Layer 10 of a small transformer language model trained on English Wikipedia (20 layers, counted from 0, width 96). Numbers have three digits each and are written without spaces.
A neuron's activation on a vector x is GELU(weights . x + bias), where the dot is the dot product.

Input weights of the MLP neurons that the questions are about. A number n stands for (n - 500) times 0.001.
n12 (bias -0.076): 675379634287238289527635293484488734660339677383562643414646374579377582491475591386519539576317739635631800727165349387513642330662745454700486417622278569329546547465625610446193379355324487128507555509483625552728523237555548496331389638482679265583464446450425500421596544475551483753
n25 (bias -0.129): 396518621267721495331490405513715364419403852281572543589760405659418607901626653495768577342267492602734329630519402458737358638638289655368529646304253500384514463227426841597320880541386410716469461417371422447578519585514608533496350586533265455328730398684532410341477572483567422408
n26 (bias -0.016): 451371560307694496393427546420763637683425563425464496786750269465439528642617584251577536392646424283235425480586544374593508434624323420652375713458340516392642566582641438473477342701594370475316410512535566289579605396420347552641544556407430127337698413589685329512512789621410492471
n43 (bias -0.057): 609626669788500565463427360592683534492355564391436631514460431742577414631371607447535674557415637425632247563593582530309398496583394424647504413459511518330593418441518477770572388599647428375314426437286434400444553325508584413730411354323434474507463616557643631580424668496485119452
n54 (bias -0.079): 522460417492306620442523535278483628629469249595539806516535430596513578459588620322765351355603781428682406631360340658491450339519719413733588299387402772266356449522232756416637635712411798514181606455567479418661505569217371375691504435450552400540393725376749513619553487631612542233
n74 (bias -0.092): 695803563419344375401468411433548619704500566600395621595757479327776304609683505368460593426484122396522392557666442469672398435671452443412545403627346404585509374658746747552652557496748542254399303319569488542621728383306496601391455156562600515534405622597521373419267559508774480264
n79 (bias -0.064): 579507640563296424160412506438470562543620457771500485549497603628607435564450610662701476294332555305482620510316503514634294560722636586615485428464391408569379466570525447811500567510688545586350423486457388609451525616331420465620574482403405415462479596453490642351490493650658234360
n83 (bias -0.111): 447733508519478483409457479248631619573521453534583779599640334423545576647391424424513638257421538107500550555560396588601398670345437504492560364588434664221310431635450675418500588615443066204354610388407686444620673312403489433669393616546478352630665683568352630284504671602526426554
n86 (bias -0.034): 719567435511594494442560508517489463546246584713582611635415437446548303460532556463769569448413430466702482480494385222604603546497572366631405432500415621511436433636430430493432454584337631690607564405446466312384503524478381486450491465494579486509652626531627431533560599512541693509
n95 (bias -0.078): 509443577619514497661500568620512503589474565564387457559525612669513589439554636458454516466594327417752586482503346555380526446531296581471374316709513528473695517390576531637406506506569416338644512462331357512627377429238532325580509447487486418491392487279506609416491678756507452579
n105 (bias -0.052): 602522514337419569293519465551472401540336363624539585445360551420445507361402628348458794416475469665621519405512406710666614131452572629333624597470467295288593415636396539684669489684699609496478475493483476332578564496462739510219575631553384546668504365485360318515529569651485581278
n137 (bias -0.095): 472329422239423705575554537435588504651590597481558976644547630518407450730509597143402509415636718390428519750520468261518558614925384602746697487337302861367677375584618629678632414734350667553496451651469482482562433473389402462688350520428525149477207352291570602314412542527520196208
n180 (bias -0.091): 439409780650407534422285475455508443497409441646597726754365484446496397542411438462496705481665458525554434570311245421536508512628353281408787712529410643538461289447611598768703201565362158764510316401412519417657529528538396437736386598647459375435270641357569468439423686543599267557
n183 (bias -0.082): 382724301412669688327556554648625607531464573937670754607562391504592767559521299550556709416636471482681285592500621450634760357676273318264644292206465423463495465548576685515127581694509408309515386371533500393589473509264637613656355486527356405548464702363553264461233399534509420340
n188 (bias -0.062): 532268670629441333544538517489636260497410496623398580534597428257728484319397374554589488646372365664450626703475524512583704358669562662521546489319407339310483271484313561590572537568492373649425519382144568516622805410541661460583286584211340580811342717517391436416560532577441416512
n200 (bias -0.049): 613645514632582355363594438350503480508671334515601470387428369335735657573588376338455479493472270482544449558477531204651763576519500659511417443691723545456350344650698462536446405564536549651500270420439436465504584385437418386321555877507578516589450569467478617329450688568500629601
n216 (bias -0.058): 401631627462571392285609551545674466350444500621545477562725577549639565398465156424515540362632503376534571398628565398547576728432679462473337542723296561371504454533522451697441695655614526500494528563535720410672659298542433470413461550530360194610403339439592602555178668659450423418
n217 (bias -0.092): 513599421408430527457424522611540579634336474374459491528585260384640467735577357386656433477336421526561276605859354248500368715422246496583630560701393670367518326356530364552428842632504454447399471380396436500349609446233729648567690682469346381513483513681585437310150779484455841650
n221 (bias -0.080): 534721670575445567579460409615404251448618388677540551500508589443582562439396610442425789415464549504674706686413401604659473131455337678659765365396481401511397456706420480605518710733417585670401579432263539566542585430403658387478213500554357476567379359333549466552329526460512547545
n225 (bias -0.082): 448583628596585593631650405538554280390719433392479555530471399742698841305628416622884379389649352483462500806521524409460386339491328756387462550483349524358641373508471598713592537354553588483417352282446565342121671305395552326532461475571522672569422483492300460455690411586483399377
n226 (bias -0.094): 683509401471440679297676508426595504558330210329825477566540426533614337527600376468440261556453295428441455521370298716431541433895391482913754442311531345434306418285389582500645536830522474618485483336388666560692676547382572416759415578319615421439677804272474404574570649550347290624
n233 (bias -0.137): 413490356362331510402721411124422509485421420674628582450607625785582467560282817379761707265561645311545352412392123445476672382537676696696741767355559752215761209675795739690651649524519394374405500480606661353441490647450629375323288413450491500311520520258480495616568408542874686529
n246 (bias -0.045): 484771471549652357320603653482595588390321443527463432573559548602558586587556401463562626361601199450242384394462510467253733460542399783520497577630513592531685544406688436594650586435699529527464588536494528430573547522453461399481478449433385544474461566652523581497384513562418562372
n254 (bias -0.064): 776711643323618638371482428508547438586268260653609544523454352429645423708579401521735479436320500517585142528487610551647556475630483260723465614398175573590338444425567711486609369737666488333402564408606543544450483297329504663642504582466391444615517517126338657455607504595810722400
n268 (bias -0.116): 306394492650656891609496525384492438346508504543650400356437706807504435700555387453666545420500267661504492544267423521594500280761290595607408409513282569315364400500450656663657865542354521586338272508445382472319385598341553443651411583427572519790433818509404624475285521532386528403
n291 (bias -0.082): 579544557493408489525679534671480295542412515577608262483464564476608588467428363433606358470643369449759441483439359404543444507332441615504348674422525662572629285576631593629798467464532432600427493383517415275354437701322480441592360587749601441736300636649417557418479529555451187551
n293 (bias -0.084): 507400425493686504639607358608548575503485643444369637592653532562616543593441698391439554407707337496616541535350568377597575563461399399631577490489423699345542429416706536772657422405620435365522444279428576592437597482399560450286331390301470526460683752300500536500114619591431250394
n314 (bias -0.087): 407467680538362394463345461326650530676674580471432573489520170515549520512395619630615516341618508479404347737427592633828639356394550487412731538437480393277663377841562689554523604520671464349486316311381581544475433361508719507560405500098552478480726570411210355391678427473637516607
n316 (bias -0.057): 360444562342473531407316597486563358531651385473507477566507544335552409553472665645481753358747600545786703596187518561493708410472554573316406447515362547675473599607620586603524387763340526374509208804255563460500710623469571442442489438424466460467332391485385493515397352521715567496
n333 (bias -0.054): 506519564515362365373614325540526552450290446402628565419599534547463461294621480526555445340488385349500472503353288418622436503222589490340578415427488530564607481451556597359448686237485534624537547509564532386588741554596613427518380759522469469549459522490543377395592540441601650544
n342 (bias -0.088): 626397471528396262228446522264412567686375618565485491697479592268521405582448463692629617195406579310448457359272301232737689418450753592522496648448232583492567489817594500292492552415547588334331455491352572649521613537186705558708397487435676553517521728544466361399441656642576674654
n377 (bias -0.042): 450573365408446376503546568485722658555611309490506654515469516482329476490625561746474450503473415462542468494315466532565419389744332471500460453497547561550711483437680489500612404500588581642280425430476589549192545528258491520515533588368494540553585510516453500622357313422520264544

Each question shows a token from some text and the vector x that enters the MLP there. A number n stands for (n - 500) times 0.012.

"====": 472571528576481569610469485421514543572666474459438580310502549434404461521544559571550537315542532542430612453597582647434369493455309392636585544500631673466215341499357422501515466452478389553657548511471635518549373449356435547343656553486513632390577477441486454505690430365528469397
The most active neuron and its activation: n83, at about 1.2

" to": 522480532592510416506522630547610456653481465369472500467451564424445484529506520625475590352527488642424567313584596430404535540476464499466447542480384395430453558482392545471510488484493570548644442503624581481471428461531155505475624320637544380467464502661609522445459620444336478470
Which two neurons fire most, strongest first? n26, n216

" car": 521568441507541405505568562648450486578632602584482623401445570403687637499422456609390435463513463482530625266496533341391400476464397455336510389590554394594384461345487595477524382452333472512678468467708651604363485513476420488608470375680504622383612504548463537562574505322463512528
Which neuron lights up most? n183

" Col": 556576457628553458627574634576454441602436462475429502419522396454459342491407475558390558413463546497501651522510743436344399526477379293472624478524741342484401512353373537552521409412583521565649562520634524596343388502610496493557499266489445617574544605393456621558480370428557438529
The three highest activations, in order: n43, n293, n377

"es": 478462578557354457427495566511555451590534530556493521326441686588470494487453622525297598385582476521419558396495633542336457470528442522449505640465530444365380407522483573586557496527489517528726520516652594613468243451556340394410525369523557569251531489427629425612519384440516530465
Which two neurons fire most, strongest first? n233, n105

"ur": 515595661524452457489583541590514409605510454548554452206464622386551450486366480592329560434448541504474556372513585458323317403511416541269502400522589372590352434301509524441525531379588575623689616513565582591406458577557534518485594364543516607516623366550446520651510434439493532538
The most active neuron and its activation: n221, at about 0.35

"In": 551423563597521491700411627523480501608647421461475523227406536471384588540467512508510501417505523503524535434467779604312634438548433485654445513560376433394371490448392512480528577405552548503679573500564529456396245434427447521477694289637535455448539507560407402501546384463513511446
The most active neuron and its activation: n268, at about 0.87

" P": 518476457579512557547393576553628476601548492488487424466506490481477349516427445658347557430490508517481594419577862547399458575393491368561393491520510246432432449358460527455411453362480466330745607503571472559476469515456473494552520554469561573463602499677484624444546488346506510416
Which neuron lights up most? n43

",": 535495477611496539408530606573534531612440522476433504324421521500573502517467365534411577411446447504591503373617609363467570509395522502417442432540638495415348469466445472522511463449611569520681533539639539536443485534506040564509443452609569500398623531601484584457462548369409561500
The most active neuron and its activation: n200, at about 2

"ions": 544491494569412474491539595529505428623409437572474520378387679537554395429465486516368529409543459578498508205570393501371471454482491499452482573517545389392322490419359532566543431484518509532718503579709563537495506589475288572448473519545575661478659360567571460561517433286509597513
Which neuron lights up most? n105

"em": 565454590476541580572632590647562367552427630473546435183402726433481394570480379593335515448453500443506532517516654534386370541567371416424454487530523421530333477459387589647404342363619535663695561517463550448365432547417460533527500408537543554364529406508625513572543500323433600577
Which neuron lights up most? n86

" II": 440461565601520481620536596458510548603457616528396542300392587441568346485466440527539486457415465575527489356499682436425350455423459570419445470498472488390216389435452647626518512426395557490670536544775566649440531490579402437482634390591566707494589532582408590511439457247456505461
The most active neuron and its activation: n268, at about 1.5

" V": 515443576515624454641520582573573533577518547499369426413429456445443376546512390486481585415477569521559575515520827560274412506403400483524425414468468251426393493509531625490492436389511582381710579475550512700349461568419482454563533494371543618384591446613566532425546446510434509411
The most active neuron and its activation: n43, at about 0.4

"ocrat": 463482422484567409699615624578426404591484570421418579363415661520388551571474482652245631386504492495514732407554548533330485542365448547570611467460615499437384574297553496576510359380514593484639599514648482490338280582495611494438393419463452446433600455509592464470444468386455605508
Which two neurons fire most, strongest first? n293, n95

"ary": 448486501425586360578501596564512468611510493468516572221451579423521537574487471606377514365531530556551497197466472558397353484428575475515535550502542382422498470434600498576573452361623610492680594574648568535424314533384323513406450556493497464407581472494611436682588429357498551524
Which neuron lights up most? n377

" ": 491510524519504430467475599427539498630492469408472516359484444425472484532457383590299455368484512512478558640543595865425437517382561480327403404539518450510379504439459592424544512444495486419724529561666558579423547465569356485503584491493495545428571528593570446507567458258473531499
The three highest activations, in order: n83, n314, n333

"ia": 480568564595564433467523563549500603596466484499405529191394705527566352476449460559385498304468435576504528222418633514407375581501504539473490541426529534476415461336463570549505481461403569571771493438619540566492387522556433480477474467549592608450512411545537521629538459285453536530
The most active neuron and its activation: n246, at about 0.23

" a": 538571489522578574429521578533498468622534390415443410275513463462471494500549487595370495356490543546435548433548691566460456367375486494512451450487461501478399671452497457493525407413447502486765595412668579570557476344416266469514553536742571410450454392382554541554570472472405588625
The most active neuron and its activation: n254, at about 0.66

" in": 547420513541558519477413632546507518640582474400524466469496531450493419515366410576489534432432555613531543206468637508316597491456457466458484495562409500494254514484360563511529534498578443578658502490565589472348464450537298565528713398716483469418663503651425487576545445429375447439
Which neuron lights up most? n86

"omb": 519634458624602437745519594567565424604489506483453539245730674471568478407500533489245452515478486497525586366479646467348367422411590472440490521339556446498243566418445580571533361443456585513651570506591564496366368602567579502387460367521445489490630419508520510511558387373423461481
The most active neuron and its activation: n293, at about 0.45

"3": 529450453613536539520409596514502430629501557505439418358431699429541436499499464709422545472411541508511634554586461580295386449435569425501422496463515443532248355420581567520497486450352583624707498616698534553397421507422265518405463408479448541489591566556509633536506365428458532514
The most active neuron and its activation: n268, at about 0.35

" M": 516519571600535545624420553588598563610618534542471362335388389459464396538429467546487559422537453469454604501519804618430504563480317512443479506580465253323495616476523567533486434374629540466696459539480485561423396516400399470485464499431504544251483502483623563534558422436377576507
Which neuron lights up most? n314

"otes": 477502474608431510662403570463568529569411628505480574295506559516332474515480556572470529464463564609385632486521313442183419365488650487558469530456545423286336509443432499428514491529360501589611566579619451646480461591512339542418366461501627419521546498649699460494614512326369719475
The most active neuron and its activation: n12, at about 2.2

"s": 540479498526461565374591597646538479590538511500477520233365754538443455481454467550381565411524431518493468336555577569336564441421470382495445555547442422503328487445376566528488489513563493592721471590671490591486533592402298426440514481599529594369588448634585427461459449268507621481
Which two neurons fire most, strongest first? n105, n246

"h": 527495522586455501529561538566579466598559450466398526204578717541540478547344557592381488431554426440482577472510755604300412544405634491378458552553399337405404391430553562375514479408462555624637475507541604623451321493553427527540549452465407402352643482450480534537592505470376489603
Which neuron lights up most? n314

" was": 503440478597500577544501578520589484642496633394415479418401617529375615484511532443404459411432530567546583500494589539357380409424419571471464531530490413392357472471432443455449394383499545471708480493741534594481523328476238546432492400722536553452618484504582553576457684569331454551
Which neuron lights up most? n95

"==": 418430527502378487559480521417493569554646508542376639324566533443476476516535571603529520302444532497434588337695499578494334464486428438534662595590666486396351392471464497513489526493458499619691653521614636524435234569442463573368543449441435531409676420469510410605596411298523541466
Which neuron lights up most? n233

" pr": 501411491398547502558579544608483526625495510494465395382562449458477544508466511509386546293480606469608657534479606508266349423344423480529481428630556465497658597311482580516536599370277416390631564639595528650376389607566357539573502348555424548370473435486611492587585393385593570555
The most active neuron and its activation: n95, at about 1

" cor": 659445501536450374601578610611387437599413507495521624340463426424567351542476476619445550458478552517547519519642614400419269450595421409426499366553570415605369507421511590590481491564347425482688594444637649631374420593521554489485679447620493493389468307568526420536490504295379526499
Which neuron lights up most? n217

"ence": 547445446586505444538533657580506502592400547479435494280428689473456551502548433478377533430477486610510522199512424504370406535320545512415361576559500394447367434423408544684535410454502511569653573544848449473494504575375317482486496523626558560524591496499589540532502461340489586493
The most active neuron and its activation: n291, at about 1.4

"===": 379539537567422613650415505500445596574575469534405605196546434507393482545525553564529479317475530494490580372625592617369392570426413404565559544615596614340245395462437500539494525401540402495695642482585640451538303485407433583459649422473485642403577429445512409546591452437486555528
Which neuron lights up most? n83

"ob": 542459457627452447675528623695573452590412493416460555281413614479585404566422440620290491483407525644526653385558698456377421598476568417257429551469543386604280413453529445550538402465632551535691576495449552480468439532377528506517413376543464456455461451585626474588550400431417536489
The most active neuron and its activation: n43, at about 0.035

"v": 526490535510550460511626526587588404595463476510455489332620743467489499403415561474454583460543472455464600515545728523334402530464438533469450461459433302355378405422352562413495391386532684524692596548467637471437367531589554540473653364505459474363608432532567480403618418390570567429
The most active neuron and its activation: n105, at about 0.42

" b": 570468523596486612544455533663522440633495540484391512510577526439522468576518473616373480436439457542488733511575649465342446564364362406233449497521493398534286411244613584496558400387594493429616415430665510683454548488465397540518479460632504513335603347599638473574564527435435480500
Which neuron lights up most? n74

"res": 561513597595397524397589568536515384588453490519510545267356628466513528335489536575360462478440477560414400332480527523297481483547381474439387558381597318469254502486393588481508500474490503702737554426592640582495531565583448599532648326552518547467622461619565508569565407381471557441
Which two neurons fire most, strongest first? n226, n105

"ince": 588516447453542317659457623393526542582452539494430486210376627379534680461405471544374547496426446559527430328396522449419508524427374556438509484593422383454326506448398514549448393512429591602702519536658614661355499570584337563520568416555561583539593451669551600542518511432508468456
The most active neuron and its activation: n200, at about 0.27

" him": 516453460486476525444642565515502512635406433411542549283352504459542476570464498578430396414494497657503635255608589488424552475563561490505496544551375359349319532398388479459495445402427426552691621631703591545515525501583453407413515465719533495411649410602574470480460614387378441581
Which neuron lights up most? n12

" |": 503519532402540506466485628431482525625480538463424464391443598505293466513510436504385524448538477475490657512564842474359407479391396556502443551511465510351388584428496546512522402476541501526667480655558540556515470549394160568535498442423498489339543505650583496610592477337431507523
The most active neuron and its activation: n26, at about 1.6

" form": 570565367555514634557497600640423430613489473544457459397314573338436519446511433478441454495475539532624566391488548506319503434392377476442543476412613481368293535390296623444524245545455503536685621625653493384423408564479484480488536508749552566496686405493619498392601532395517597517
The three highest activations, in order: n86, n105, n291

" #": 501578468645460591647537617359603470627431515538557514418364414425550329454505499669324489444518481597469560518485549523337317462455470317500453483489519476360233421449556425499626402487452396484673512605617543683477516462491280546463559490561524630456548618449595526556604359478472457521
Which neuron lights up most? n226